Layer 7 of a small transformer language model trained on English Wikipedia (11 layers, counted from 0, width 128).
A neuron adds its activation times its output weights to the MLP's output. To switch it off is to set its activation to zero at one token and run the rest of the model.
A neuron's activation on a vector x is GELU(weights . x + bias), where the dot is the dot product.

Input weights of the MLP neurons that the questions are about. A number n stands for (n - 500) times 0.0011.
n21 (bias 0.023): 379 263 412 518 589 633 464 317 546 547 487 631 389 622 464 600 519 313 512 551 417 388 614 568 545 482 582 541 649 488 561 474 485 548 515 477 326 580 494 433 635 435 636 712 231 565 494 552 598 573 578 622 606 466 306 481 520 644 403 446 337 645 545 399 366 450 625 537 586 262 520 439 567 454 236 584 594 526 451 534 500 398 474 598 317 475 516 647 316 639 451 398 433 497 338 632 482 325 391 507 506 532 320 546 538 390 604 308 634 513 555 274 642 457 477 408 464 487 497 490 630 506 510 414 609 580 451 377
n79 (bias -0.242): 486 366 540 438 617 433 545 429 255 523 616 486 380 557 541 625 636 545 521 705 461 418 496 422 514 324 421 435 553 575 393 430 419 407 552 441 459 514 810 451 400 568 406 713 397 396 504 493 460 448 290 734 456 658 597 404 598 562 559 781 544 459 299 585 847 489 444 778 485 405 589 433 563 727 667 496 521 626 348 346 496 526 575 664 614 550 411 426 436 384 541 623 333 580 679 539 538 325 301 458 352 619 600 605 583 603 392 254 510 584 437 454 359 199 675 387 470 376 455 574 468 483 640 646 482 295 479 542
n113 (bias -0.334): 483 598 308 329 270 457 532 591 458 554 614 414 409 450 421 481 590 448 643 558 441 308 500 525 404 598 615 446 536 370 633 541 575 414 445 510 633 601 503 693 421 434 541 514 732 528 359 576 365 409 551 714 387 618 540 368 549 616 310 412 425 707 585 427 398 618 304 394 307 523 630 593 409 611 519 603 630 452 325 699 530 486 556 497 384 583 458 409 347 392 345 444 558 591 545 537 640 490 579 334 271 621 679 448 493 421 690 323 662 671 434 282 628 350 631 589 340 551 555 438 493 374 568 516 477 642 438 503
n144 (bias -0.173): 435 408 362 383 394 500 541 352 541 560 454 403 510 512 398 443 552 742 572 553 385 532 406 525 435 685 282 447 636 445 356 372 570 513 616 335 548 531 396 376 570 539 622 293 390 348 308 557 503 354 557 572 527 580 471 377 545 503 675 510 630 630 483 481 384 580 339 487 337 580 450 746 649 571 655 423 454 345 445 446 585 427 466 344 590 311 679 525 650 661 446 548 405 576 740 307 475 640 671 427 438 602 672 382 583 413 612 424 522 580 531 555 535 363 488 401 463 717 576 662 371 361 500 423 432 519 465 379
n152 (bias -0.142): 666 620 470 572 431 635 590 441 655 536 381 577 755 617 500 414 663 539 308 731 489 482 296 542 472 507 396 369 562 526 451 233 565 394 436 431 733 535 481 406 546 596 586 970 394 646 246 603 560 522 511 600 382 467 640 361 613 545 382 395 689 745 417 469 523 370 500 482 613 609 432 569 661 369 504 378 563 443 632 514 570 530 372 604 383 378 554 649 411 634 523 442 637 414 531 367 532 406 363 422 388 687 567 493 126 283 511 692 565 462 619 328 686 612 389 387 365 383 335 442 632 504 413 682 507 482 595 543
n156 (bias -0.183): 272 776 583 503 298 259 401 439 577 693 565 539 526 664 425 653 554 492 317 577 725 489 433 357 514 663 508 355 646 443 599 329 352 417 358 622 266 520 622 423 559 529 525 533 676 515 345 507 551 695 479 482 356 511 529 436 644 489 344 551 562 587 500 602 383 527 553 443 493 486 445 450 528 433 681 371 421 344 535 868 583 558 523 806 432 504 571 584 525 471 470 415 580 424 586 673 472 650 581 271 511 667 390 658 485 481 411 447 329 709 350 390 659 437 402 606 425 280 507 634 468 302 629 415 525 543 592 338
n201 (bias -0.277): 348 429 639 337 488 415 562 574 622 508 437 602 623 463 801 660 645 406 437 420 612 625 630 676 571 548 381 290 547 645 552 492 542 632 311 435 492 299 775 542 645 160 496 496 368 337 408 557 433 519 534 354 431 508 649 613 533 251 459 584 428 335 756 511 540 412 479 594 492 740 364 682 485 520 249 674 500 443 275 381 594 660 632 467 403 304 691 688 378 492 297 539 500 699 696 535 324 424 395 442 358 472 639 539 639 630 594 650 367 412 492 403 434 300 445 454 206 552 348 679 465 659 222 537 570 399 438 365
n233 (bias -0.119): 355 503 548 337 359 384 647 536 580 462 251 440 715 541 557 224 627 682 459 396 556 475 556 434 515 605 357 333 670 576 289 523 659 573 677 392 530 488 529 351 376 544 307 555 782 553 416 602 513 420 317 551 484 590 437 393 343 429 493 471 270 450 451 623 380 510 434 408 603 572 703 441 589 490 472 441 585 369 500 429 624 355 493 533 462 633 543 682 446 446 615 606 466 487 510 621 571 503 379 564 442 468 549 481 481 529 493 507 518 497 507 603 372 519 643 338 526 549 395 549 428 423 477 485 374 381 603 711
n261 (bias -0.072): 464 412 383 556 368 729 634 606 716 238 624 334 348 710 524 690 692 500 384 582 340 478 376 351 431 452 401 346 388 630 686 575 450 479 486 657 450 596 698 660 541 493 632 604 626 651 639 650 507 687 430 515 466 739 543 403 580 370 462 548 522 382 615 311 430 484 397 558 437 249 598 507 496 459 662 373 467 590 557 465 722 496 530 632 568 446 406 364 228 544 474 614 394 393 474 333 489 448 437 646 405 467 483 543 695 500 383 508 606 496 666 328 625 468 517 300 254 608 489 684 442 416 537 314 258 375 593 500
n313 (bias -0.151): 572 535 469 510 309 551 511 235 645 548 744 393 514 542 598 440 445 623 452 588 629 431 748 306 579 621 265 570 538 355 489 443 554 384 743 600 554 402 261 608 532 590 507 652 341 439 449 471 437 527 487 445 425 408 624 592 358 649 529 634 419 692 313 418 461 507 489 514 307 630 680 455 554 471 490 205 379 393 510 510 441 398 413 583 548 424 586 539 307 409 493 449 298 549 317 517 497 511 500 738 542 476 437 656 609 685 597 639 419 652 766 531 415 480 432 609 378 641 584 432 346 614 415 369 376 589 340 534
n317 (bias -0.256): 697 432 598 604 397 513 578 665 454 392 578 360 349 487 497 705 664 395 480 521 694 417 559 436 587 573 525 520 597 640 569 618 477 413 513 552 609 427 500 474 452 447 510 624 521 190 493 493 720 399 655 473 738 467 463 756 415 459 431 582 507 387 315 436 661 536 310 416 538 659 649 416 415 483 373 573 450 385 513 497 352 445 539 594 314 490 486 563 460 307 566 325 477 616 378 507 310 586 500 507 361 626 243 507 548 344 455 646 542 644 339 304 470 421 412 592 535 267 568 517 540 588 335 576 727 576 487 388
n338 (bias -0.297): 407 525 392 450 650 716 647 546 253 507 573 427 355 455 559 433 639 395 282 578 537 424 645 483 702 569 623 423 497 327 582 496 572 397 353 711 263 576 632 490 425 541 588 582 518 496 650 339 728 500 423 510 518 459 524 593 493 365 410 620 518 504 500 451 500 667 504 445 468 623 658 448 500 244 349 246 538 482 596 537 549 253 744 551 228 306 406 432 472 489 532 524 493 528 363 507 605 465 675 371 549 465 626 323 458 403 586 338 658 539 554 359 630 619 480 630 486 684 604 475 658 460 486 270 445 630 650 633
n366 (bias -0.024): 521 466 555 556 368 590 442 609 512 507 696 433 576 576 629 527 433 637 600 441 524 412 617 474 474 405 456 334 440 355 459 638 470 424 667 315 356 540 629 551 422 427 454 553 450 409 560 667 601 651 289 518 634 581 418 599 237 478 340 395 335 615 457 247 506 494 545 603 382 383 665 506 518 478 288 528 485 403 443 494 637 509 439 402 530 591 604 580 497 420 491 563 648 457 355 540 553 311 362 394 460 445 605 470 321 475 607 564 426 316 338 602 488 536 426 485 414 665 524 377 654 524 603 586 564 527 398 539

Output weights of the MLP neurons that the questions are about. A number n stands for (n - 500) times 0.00089.
n21: 500 478 598 430 291 473 480 421 462 416 653 482 411 388 661 348 482 542 632 568 659 619 142 484 509 357 297 424 398 657 519 531 566 408 403 442 735 506 461 570 356 578 561 312 465 479 556 500 468 453 336 500 620 357 592 500 553 415 350 674 414 347 500 605 563 543 400 628 404 569 433 490 326 480 812 509 436 360 560 456 522 441 344 579 745 453 397 490 491 551 399 466 500 384 527 538 562 734 474 519 437 603 443 615 414 661 349 631 378 675 585 626 445 414 664 563 553 554 432 497 628 665 551 412 608 497 494 573
n79: 275 497 611 440 671 463 731 581 503 371 426 361 490 366 497 483 463 647 578 682 557 420 739 427 517 695 468 538 563 314 608 541 613 423 504 532 375 316 510 588 618 511 660 467 573 453 552 616 423 485 590 500 765 684 530 480 496 551 735 411 552 669 500 144 630 428 447 497 560 526 441 661 549 629 306 437 504 601 731 437 442 342 516 238 289 541 387 575 483 404 524 632 432 500 293 264 504 445 279 563 548 573 490 479 625 404 500 309 510 180 444 345 398 500 520 602 722 528 368 368 576 376 519 537 564 478 568 497
n113: 459 472 284 510 544 646 458 336 662 535 392 592 678 474 735 583 525 679 440 552 481 610 346 626 335 454 537 395 336 334 319 595 443 609 711 547 261 360 602 661 553 451 455 538 416 461 454 190 518 539 540 535 545 517 384 817 526 560 522 669 684 419 522 681 357 364 537 704 628 689 561 675 471 584 477 558 345 514 734 235 318 589 376 558 298 283 625 411 540 649 545 373 554 440 411 423 381 487 515 288 405 736 431 515 382 396 478 579 500 532 494 586 334 345 622 425 646 575 437 540 447 554 445 462 417 614 623 403
n144: 523 407 504 655 636 468 573 270 533 625 390 571 375 519 544 511 507 164 714 466 316 466 432 365 568 478 705 628 452 248 452 728 601 526 320 578 645 623 476 450 404 579 370 508 717 621 591 396 290 355 343 281 745 429 674 418 561 394 548 554 596 546 407 675 569 550 511 478 422 584 516 451 379 325 623 614 496 482 584 474 489 319 582 618 403 488 556 477 657 511 312 371 561 447 535 774 557 632 470 385 616 342 420 766 740 492 526 694 586 378 589 256 416 532 493 775 428 559 308 368 466 476 354 451 402 477 421 458
n152: 430 450 467 513 690 245 747 566 537 605 553 540 763 489 391 606 457 339 576 587 584 484 140 483 335 493 585 602 469 539 743 414 392 336 416 500 434 656 349 536 431 669 425 582 374 480 480 425 521 594 507 513 336 509 391 493 578 549 483 605 417 507 648 716 585 401 507 584 607 393 478 451 663 569 107 670 755 553 473 507 490 671 227 524 413 402 572 315 730 588 570 404 528 487 497 414 430 525 706 558 550 451 581 582 400 493 493 588 519 504 305 649 387 543 323 628 480 433 476 571 642 548 438 415 440 299 306 451
n156: 766 344 376 651 443 664 734 490 442 391 408 430 408 433 486 469 576 500 553 402 325 553 487 636 493 423 592 524 438 637 524 673 544 565 741 156 613 639 461 601 354 690 497 511 359 417 807 554 538 325 371 599 567 446 533 610 390 500 662 562 417 351 479 360 685 433 507 669 476 435 507 496 514 558 478 497 549 444 537 336 500 429 488 308 610 474 575 545 395 448 527 530 323 603 313 369 507 314 472 562 536 405 707 356 407 485 559 405 693 390 613 575 497 527 484 496 413 561 476 364 436 726 390 595 607 407 427 628
n201: 420 384 329 338 397 464 691 580 660 395 584 516 479 141 516 582 344 661 520 462 420 420 569 336 412 431 453 385 359 386 456 508 772 512 631 416 504 588 558 852 356 504 476 727 413 416 581 560 752 614 615 679 420 580 452 319 199 419 492 513 577 744 567 541 629 551 357 671 646 426 413 415 809 727 349 624 480 528 451 616 667 699 713 442 520 518 386 631 430 528 481 781 489 336 500 442 551 519 593 475 691 338 434 566 455 548 446 287 147 390 385 324 651 348 302 753 723 364 340 562 299 542 464 409 564 201 647 480
n233: 476 539 411 670 553 298 553 445 444 514 552 390 359 503 634 827 510 369 562 497 688 525 258 497 665 628 593 473 100 417 552 357 645 637 326 485 463 554 396 514 607 435 551 396 259 536 632 172 523 639 517 558 558 531 591 523 650 524 557 557 566 620 520 437 500 368 520 378 473 373 521 531 547 620 426 343 452 490 364 580 695 467 358 507 343 429 551 572 434 513 344 412 577 490 538 486 315 528 562 540 539 676 582 503 649 425 697 510 305 574 365 652 509 425 343 646 477 533 589 670 497 360 468 461 608 567 425 465
n261: 337 479 589 618 476 403 241 507 558 350 538 433 591 688 406 551 507 392 461 422 548 653 513 399 546 646 234 478 322 721 461 532 500 612 530 310 387 651 364 229 542 493 524 519 221 294 407 409 431 654 482 528 485 453 262 577 319 657 500 450 632 591 471 452 410 564 515 575 427 758 346 415 551 584 356 507 771 382 159 475 575 557 449 529 504 434 538 633 709 296 492 686 660 409 435 522 504 500 348 474 397 469 414 595 346 339 555 616 534 540 584 643 573 690 549 662 745 474 626 468 500 443 738 587 560 603 532 583
n313: 325 639 559 447 596 622 374 346 413 483 439 442 365 521 285 492 268 549 681 606 977 599 588 548 569 246 447 353 448 333 538 403 449 412 463 467 518 269 579 576 620 545 294 355 696 627 606 467 304 542 480 481 471 371 492 566 467 228 428 496 586 350 540 690 603 645 666 303 464 594 487 741 452 420 366 679 476 431 575 369 437 512 804 280 422 627 755 573 476 371 337 806 570 719 609 412 435 728 354 580 437 565 677 380 626 424 306 648 414 562 436 575 544 403 531 604 484 674 345 575 504 418 594 569 592 316 298 615
n317: 530 426 319 465 728 503 607 371 464 538 538 500 562 301 363 496 525 385 693 374 459 523 681 428 542 468 717 424 493 576 496 391 575 511 433 430 344 684 578 321 546 224 441 485 326 462 561 326 373 249 687 465 507 473 595 451 534 522 573 450 548 521 752 372 225 470 654 261 306 531 596 522 850 580 591 612 444 507 640 627 450 553 360 315 383 639 493 363 615 490 418 535 453 580 562 664 597 400 430 515 671 362 527 340 685 830 478 459 422 740 568 661 284 591 646 466 603 633 433 396 372 510 481 396 443 519 629 483
n338: 607 590 389 358 511 477 340 709 643 368 172 617 500 737 348 364 741 702 411 471 402 669 663 679 384 233 587 456 713 652 500 531 224 556 439 552 610 402 583 572 554 661 404 279 741 388 492 579 524 428 480 481 385 323 527 590 496 566 279 432 496 364 743 251 608 221 553 650 419 538 411 492 692 716 433 404 514 450 516 284 413 484 575 472 570 722 538 651 409 458 586 628 496 423 462 625 516 500 283 682 454 489 561 86 408 500 472 488 515 535 575 345 522 570 546 442 618 575 402 297 458 463 552 800 651 513 247 569
n366: 426 726 410 584 545 212 555 349 643 292 237 278 384 504 384 488 531 475 535 566 459 500 300 444 329 567 305 404 448 527 609 344 484 400 549 563 471 500 372 369 632 583 439 521 440 543 279 387 468 368 687 465 332 500 446 391 834 446 440 585 729 209 549 576 500 592 496 457 767 470 644 771 356 309 744 528 372 604 496 552 330 638 547 588 379 590 714 455 755 695 205 660 433 562 648 439 311 459 594 391 555 661 515 371 670 266 337 587 602 411 561 667 533 741 650 521 590 629 357 588 404 373 418 515 555 492 693 715

Each question names a token from some text and the token that comes next. It shows the vector x that enters the MLP there. A number n stands for (n - 500) times 0.013.

Then comes g, the gradient of the next token's log-probability with respect to the MLP's output, scaled to length 1. A neuron's effect is roughly proportional to its activation times (output weights . g). A number n stands for (n - 500) times 0.00067.

" where", then "up"
x: 591 449 384 423 433 398 407 484 407 599 485 512 551 382 608 452 314 700 606 332 535 512 207 403 496 562 553 643 571 430 650 430 315 569 591 632 441 701 526 463 532 559 454 613 485 381 580 509 632 623 421 550 419 347 574 538 549 672 378 590 559 462 629 585 508 527 374 656 523 515 416 522 404 412 407 565 574 441 426 505 527 542 301 451 419 373 565 476 693 505 645 369 584 405 374 507 548 504 419 657 440 511 501 672 437 571 485 572 617 407 544 548 398 328 523 420 608 567 363 606 361 577 537 423 474 327 470 526
g: 637 599 730 476 543 570 256 477 410 473 426 495 677 578 749 526 486 648 487 216 472 411 491 583 387 321 475 559 563 447 480 825 559 309 452 541 477 412 662 751 439 511 478 357 615 551 654 271 349 581 569 694 616 415 519 742 427 418 443 816 394 592 490 467 506 764 329 569 158 763 478 450 377 529 661 406 383 380 301 444 444 364 657 342 696 678 523 360 838 408 413 490 308 363 521 293 365 594 323 572 300 626 644 532 489 665 550 502 363 550 592 466 542 392 424 516 472 411 497 559 643 406 434 344 621 549 345 478
Switching off which neuron hurts the next token most? n313

"er", then " is"
x: 534 495 423 575 512 533 493 548 446 467 553 498 474 669 486 395 496 455 564 217 717 457 188 219 368 628 615 722 484 469 475 736 410 603 504 599 472 534 495 560 403 488 350 487 363 478 517 311 565 516 597 465 514 476 395 608 523 470 393 588 707 414 575 560 385 632 608 507 478 607 424 504 372 497 505 671 351 447 518 433 516 516 333 400 374 448 679 611 445 509 524 510 502 536 441 526 658 609 549 648 521 311 441 587 517 385 519 460 537 543 542 524 508 513 680 514 657 251 413 373 621 525 562 566 562 272 587 433
g: 558 339 298 647 422 516 420 484 452 419 706 721 497 282 426 385 375 552 687 471 257 466 433 399 748 595 615 519 658 509 531 348 457 529 639 463 174 477 582 357 315 497 352 358 507 685 775 709 682 535 305 301 356 380 763 432 457 338 408 712 525 434 420 569 513 459 441 427 531 466 724 390 616 242 464 617 598 633 733 621 545 556 392 767 557 392 759 382 644 498 599 400 404 559 591 620 592 417 596 536 606 463 381 335 612 571 687 519 543 685 310 301 219 499 528 354 508 400 469 529 288 510 576 413 488 707 457 534
Switching off which neuron hurts the next token most? n317

"In", then " 1983"
x: 373 499 416 372 522 401 476 439 654 510 283 317 405 553 539 468 275 411 604 451 437 437 254 584 470 388 431 502 423 583 786 470 357 638 535 518 517 463 508 430 632 720 562 545 430 570 446 565 615 464 579 500 549 366 587 366 610 491 529 633 505 446 657 649 470 587 380 566 579 580 555 537 488 567 375 608 449 458 519 525 630 533 384 541 475 426 493 581 513 625 583 631 457 499 426 480 601 552 363 480 505 520 391 700 375 330 329 591 564 450 491 535 367 399 463 675 559 483 357 518 484 403 392 445 617 557 566 544
g: 464 399 350 681 661 638 523 650 646 474 733 479 636 547 393 418 665 465 490 478 238 307 528 585 374 924 554 207 436 590 518 369 626 495 376 678 601 659 631 506 414 419 489 461 556 801 547 698 300 396 332 420 519 352 396 313 394 554 479 417 356 609 456 368 573 230 569 217 381 309 407 430 610 582 440 691 649 390 319 485 460 411 419 441 428 578 705 572 560 564 595 699 331 205 647 757 570 649 616 565 574 552 574 519 458 666 596 537 366 582 555 583 539 408 285 413 408 534 372 605 496 582 327 533 555 280 580 435
Which neuron, switched off, raises the next token's probability most? n21

"\n", then "==="
x: 576 536 344 413 549 437 543 535 425 484 451 514 452 492 708 477 241 684 398 511 499 374 231 467 510 577 558 562 423 436 736 531 659 451 359 505 500 647 606 616 482 468 484 545 439 586 440 510 706 546 482 633 329 313 606 431 661 531 540 442 477 639 625 588 605 541 439 431 516 385 453 458 393 580 389 488 458 464 440 486 634 446 551 495 503 395 380 514 641 628 628 485 509 350 352 422 579 464 415 654 464 553 460 489 410 466 481 561 572 529 496 592 545 393 390 477 718 508 377 512 444 514 320 517 538 511 520 431
g: 477 504 446 240 306 561 510 643 381 428 368 299 513 608 466 80 516 400 427 614 714 550 405 471 666 507 577 512 294 353 426 549 555 568 633 530 531 460 483 332 337 557 399 712 557 465 716 660 417 640 725 311 567 516 372 465 388 572 515 682 445 541 448 739 739 388 516 579 451 502 539 495 556 516 594 534 439 414 502 615 575 445 393 525 378 581 432 541 354 527 759 661 580 528 214 390 558 316 456 704 584 707 493 613 791 390 191 221 500 606 371 626 679 673 479 327 530 466 669 433 165 710 470 508 613 450 347 444
Which neuron, switched off, raises the next token's probability most? n152

" to", then " des"
x: 546 475 498 364 503 480 402 382 427 609 512 368 470 589 532 551 242 517 558 421 372 489 256 516 594 538 504 618 446 579 681 424 365 575 436 452 620 605 456 301 470 551 395 454 479 494 449 529 660 547 457 567 498 429 584 462 789 677 378 474 552 601 703 631 392 394 447 494 513 571 564 465 417 420 515 474 675 624 430 400 566 501 222 501 495 435 428 456 438 482 737 535 445 469 604 433 604 513 409 492 634 601 433 666 468 533 390 409 677 429 519 651 436 482 564 516 465 381 533 586 557 545 410 389 472 514 507 437
g: 453 569 455 708 336 555 472 407 661 343 598 717 412 311 307 426 617 490 516 377 625 516 488 353 304 546 630 468 528 447 614 421 490 780 564 371 357 561 489 536 520 596 753 631 623 223 561 447 720 448 678 385 581 368 350 462 582 436 767 755 248 556 604 715 447 496 445 681 638 401 453 454 350 473 587 862 513 682 500 592 485 400 374 572 678 290 606 432 724 455 467 460 223 544 542 601 518 153 547 346 236 506 534 354 429 480 709 451 488 305 702 571 553 476 373 409 398 482 485 363 364 388 671 503 630 401 482 440
Switching off which neuron hurts the next token most? n152

"l", then "en"
x: 503 660 347 482 657 637 480 484 484 502 453 591 426 503 471 282 545 432 555 332 745 411 245 574 495 495 611 629 566 475 426 419 193 412 424 740 484 504 548 505 427 400 368 410 373 371 520 324 396 402 568 609 563 359 502 486 640 434 513 540 686 280 728 584 340 528 537 507 507 612 587 367 230 541 541 634 377 552 489 460 574 398 569 564 536 512 504 605 577 541 544 677 596 539 596 603 596 505 374 580 565 380 509 589 348 375 610 343 653 414 615 582 376 668 571 553 598 407 450 504 531 546 470 565 427 450 556 437
g: 326 573 500 645 444 678 432 478 430 308 527 238 578 236 461 472 536 496 585 388 666 465 543 339 734 720 545 508 565 413 481 620 355 559 384 658 613 461 422 743 504 512 461 423 587 525 478 347 644 593 612 521 394 559 529 511 614 535 605 340 427 522 496 533 414 726 507 480 504 764 356 340 597 276 467 383 366 498 316 716 445 435 520 424 772 526 193 496 408 825 559 493 401 567 645 367 555 430 249 400 462 673 365 304 343 501 585 421 367 763 458 328 266 496 782 441 509 685 525 351 637 600 658 263 616 791 547 446
Which neuron, switched off, raises the next token's probability most? n338

" the", then " world"
x: 563 399 393 498 445 488 515 465 523 417 561 493 451 656 549 402 518 456 458 478 391 453 253 492 443 490 416 516 502 519 944 455 384 434 488 628 471 638 479 344 422 568 468 496 440 500 491 529 574 523 453 616 469 469 492 455 474 520 432 568 507 659 653 587 476 477 586 592 362 521 493 438 576 518 461 598 650 478 464 376 488 481 270 479 466 461 589 593 548 536 650 627 434 482 390 425 481 520 532 571 515 437 356 584 518 482 488 479 507 393 461 522 358 530 558 444 632 454 433 464 715 567 531 495 411 407 484 573
g: 445 360 546 450 594 682 533 654 555 353 565 630 408 678 513 159 577 490 651 560 590 331 539 214 268 841 572 359 729 411 430 536 601 525 744 631 471 527 760 577 593 449 457 456 390 524 459 558 647 534 555 472 513 403 553 680 359 564 568 345 323 628 372 520 496 706 630 625 474 581 687 379 598 502 457 455 172 583 480 376 598 508 513 473 387 663 578 392 352 404 470 531 503 321 345 652 508 378 470 763 320 326 365 376 540 634 669 260 457 272 333 488 338 364 618 602 570 228 652 442 562 543 456 560 355 538 357 784
Which neuron, switched off, raises the next token's probability most? n21

" Service", then " Board"
x: 508 551 409 609 627 506 520 574 435 414 507 585 268 549 541 437 354 419 581 548 510 491 231 421 311 591 771 774 505 499 658 634 566 580 568 467 470 544 258 493 395 424 327 416 418 531 545 416 418 546 680 519 321 418 481 498 585 534 519 501 521 673 525 556 238 638 595 461 393 592 415 616 486 595 540 631 301 618 445 368 575 545 279 441 457 534 508 545 419 444 491 488 536 547 567 465 660 411 488 680 455 428 430 558 615 615 549 486 515 555 454 571 496 502 481 593 661 368 441 405 470 410 434 458 519 510 561 365
g: 494 530 504 533 462 564 560 395 631 462 365 751 515 633 652 555 566 685 398 474 687 492 484 577 705 398 512 563 463 582 581 615 357 534 514 279 513 489 623 571 331 684 552 360 255 644 517 400 464 449 381 732 486 668 270 265 562 588 343 340 427 350 444 686 643 385 567 284 594 529 344 804 447 466 422 439 640 419 334 547 463 374 426 568 205 599 236 345 385 513 512 378 469 355 285 438 488 576 400 449 525 404 877 324 516 511 343 417 659 580 523 562 643 337 563 268 718 451 615 487 831 414 629 643 609 772 551 435
Switching off which neuron hurts the next token most? n113

" the", then " Comm"
x: 516 439 341 464 480 605 449 438 460 417 606 479 384 647 580 435 437 525 463 454 480 435 216 490 426 481 469 534 488 469 850 463 465 454 572 547 454 634 480 305 369 564 508 397 466 443 485 507 599 537 482 549 501 538 479 354 581 522 338 576 506 669 682 653 411 546 510 545 399 569 461 531 523 481 459 585 721 513 388 390 502 425 285 487 500 485 606 574 520 579 628 689 498 442 469 452 472 439 496 521 566 357 500 572 331 436 536 626 523 458 581 517 478 461 519 459 678 449 440 454 674 514 451 474 447 479 489 534
g: 537 682 640 509 471 501 534 435 270 460 439 526 698 489 414 586 563 278 503 501 540 733 404 654 373 508 665 757 597 314 392 565 483 581 278 439 641 575 623 443 716 576 400 443 454 545 434 179 475 509 652 601 366 389 248 335 480 480 766 403 897 397 533 566 244 538 640 587 648 388 364 501 628 476 387 636 572 523 712 515 476 578 195 382 766 415 569 582 532 583 472 393 455 552 458 452 443 345 377 603 228 693 374 501 805 447 534 601 450 587 261 470 595 501 597 409 468 377 459 488 372 165 436 654 468 511 624 491
Which two neurons, each switched off alone, lower its probability most, in order? n152, n366

"ish", then " Trans"
x: 530 554 488 554 544 428 504 566 476 524 421 543 447 725 520 418 436 521 499 274 482 536 210 375 429 538 604 787 477 455 740 568 445 552 529 507 528 562 538 482 377 422 490 528 530 362 329 488 492 445 540 553 502 378 394 382 636 511 386 381 585 517 577 627 410 801 408 586 403 631 490 509 315 547 506 609 537 441 459 452 632 413 386 439 322 525 648 663 420 421 575 530 574 523 453 602 608 420 377 456 432 384 542 703 544 480 589 449 461 536 466 560 563 705 594 550 634 329 434 315 542 476 414 435 481 495 392 573
g: 490 623 364 674 489 364 392 489 603 328 286 765 326 513 402 425 481 440 352 340 527 600 407 611 318 440 639 544 291 641 407 576 479 388 241 283 698 419 458 588 495 428 333 391 247 510 425 647 325 407 531 633 540 468 479 590 667 642 504 631 655 430 601 491 639 399 546 659 477 350 642 443 561 637 318 482 577 499 818 616 165 692 428 531 413 508 437 312 638 411 516 590 489 589 406 648 470 458 713 485 782 457 395 217 556 391 480 810 722 381 402 625 521 438 561 500 638 541 553 466 605 565 421 710 655 401 665 213
Switching off which neuron hurts the next token most? n113

" Court", then " and"
x: 598 476 350 406 475 435 502 559 392 428 515 532 307 664 508 401 415 459 608 434 413 571 233 295 577 590 806 707 640 480 605 600 509 522 526 563 600 494 301 500 445 594 337 258 473 360 539 553 497 538 696 387 492 388 474 538 498 473 465 526 465 648 634 546 255 613 541 430 449 474 448 588 489 532 578 675 479 613 517 457 691 544 355 240 480 398 643 520 396 577 424 526 578 554 357 464 592 460 480 534 538 510 423 612 500 605 600 376 674 594 441 488 560 572 411 616 557 349 318 488 518 364 509 521 582 567 511 439
g: 392 561 396 677 648 271 555 244 325 602 437 543 555 473 438 412 626 388 414 383 422 527 511 576 479 631 499 571 451 418 442 706 591 487 496 688 440 526 565 603 431 448 455 280 385 393 606 687 403 491 235 450 555 495 600 310 777 356 824 254 792 408 166 441 523 551 636 596 661 616 656 262 590 405 484 541 575 706 680 628 696 371 495 358 642 569 580 453 367 315 630 448 597 648 490 436 703 402 448 544 543 386 375 576 401 612 646 633 445 624 644 612 753 482 521 658 223 406 497 379 510 359 429 384 302 281 470 337
Switching off which neuron hurts the next token most? n144

"ances", then " before"
x: 465 505 367 527 633 555 533 509 392 509 350 549 391 458 647 309 438 624 513 250 484 466 146 449 414 584 473 678 566 454 589 680 406 616 538 439 570 606 373 489 442 448 308 473 549 495 548 631 588 540 627 473 449 456 444 540 614 487 478 528 411 674 515 462 309 556 544 458 495 665 552 405 391 461 553 533 439 632 438 493 700 463 229 436 510 441 574 509 515 481 550 512 795 528 483 596 614 492 494 731 505 435 380 620 528 480 597 420 562 557 482 677 538 378 513 516 420 404 568 426 476 505 452 368 421 454 604 437
g: 473 628 491 298 527 581 620 449 294 421 629 470 356 251 375 779 332 410 485 489 567 528 559 694 564 509 608 483 421 564 637 483 446 389 306 670 413 658 453 780 588 436 570 239 533 446 428 615 423 464 545 449 672 639 730 690 523 427 685 565 149 490 599 447 554 259 591 525 519 326 483 607 717 511 559 559 411 490 294 362 705 371 682 449 509 416 746 618 506 417 387 262 397 425 320 587 569 487 508 440 742 563 183 493 547 158 445 569 624 512 362 664 529 416 471 536 665 626 620 611 498 391 421 434 488 219 469 734
Switching off which neuron hurts the next token most? n233

" from", then " S"
x: 568 413 498 543 453 407 598 533 460 627 320 571 495 575 411 560 313 448 493 489 448 539 274 520 653 588 392 624 439 539 786 404 281 512 378 585 481 596 318 289 426 509 308 537 543 413 547 508 528 524 535 617 399 514 481 449 676 544 462 418 513 617 605 598 364 532 534 604 485 604 549 301 479 429 484 544 616 563 510 487 390 440 267 613 446 421 393 472 617 674 580 542 532 390 459 563 499 673 453 511 590 405 359 586 475 483 432 467 541 488 436 534 422 542 619 607 702 604 357 464 544 506 470 427 619 507 494 474
g: 696 493 385 774 140 344 369 385 516 644 481 537 293 550 729 547 589 410 108 267 532 482 440 634 712 453 519 556 436 614 451 486 418 614 426 364 665 548 569 509 506 516 405 540 497 472 526 312 396 469 491 609 421 498 548 383 431 661 613 589 437 578 595 579 660 524 476 719 536 471 609 529 235 509 287 420 477 209 826 399 320 596 506 607 645 344 688 605 893 569 352 552 349 547 543 530 616 596 508 432 498 425 486 523 539 437 608 606 232 385 611 571 485 335 533 281 420 415 178 445 738 551 631 529 543 530 420 601
Which two neurons, each switched off alone, lower its probability most, in order? n156, n21

" the", then " St"
x: 556 431 420 514 457 537 497 455 471 449 571 523 472 631 543 447 405 478 462 429 471 474 201 473 441 558 462 613 455 455 935 466 390 440 540 553 489 632 477 341 409 526 439 520 454 378 428 544 596 571 490 533 466 478 443 485 512 528 404 567 473 633 711 663 524 507 546 580 398 535 525 464 556 455 438 566 638 467 494 371 555 484 245 460 517 487 604 549 570 534 613 563 479 474 419 444 491 443 535 555 506 346 393 610 437 443 484 557 537 415 482 531 377 484 491 433 610 473 455 476 702 530 524 522 431 536 475 509
g: 655 553 524 561 506 505 513 423 581 655 283 492 330 434 516 527 589 290 315 499 850 626 438 601 591 333 477 430 470 367 488 377 557 627 351 575 645 490 546 619 539 554 478 536 440 587 405 309 192 442 678 601 368 455 714 464 649 477 278 471 800 617 676 413 360 485 542 391 829 527 526 353 470 624 549 571 580 461 456 566 150 585 383 459 267 382 564 581 634 534 497 531 522 504 880 487 628 501 555 348 659 476 541 324 516 229 443 613 435 606 480 604 500 467 526 598 645 360 299 577 719 314 303 462 430 417 673 150
Switching off which neuron hurts the next token most? n366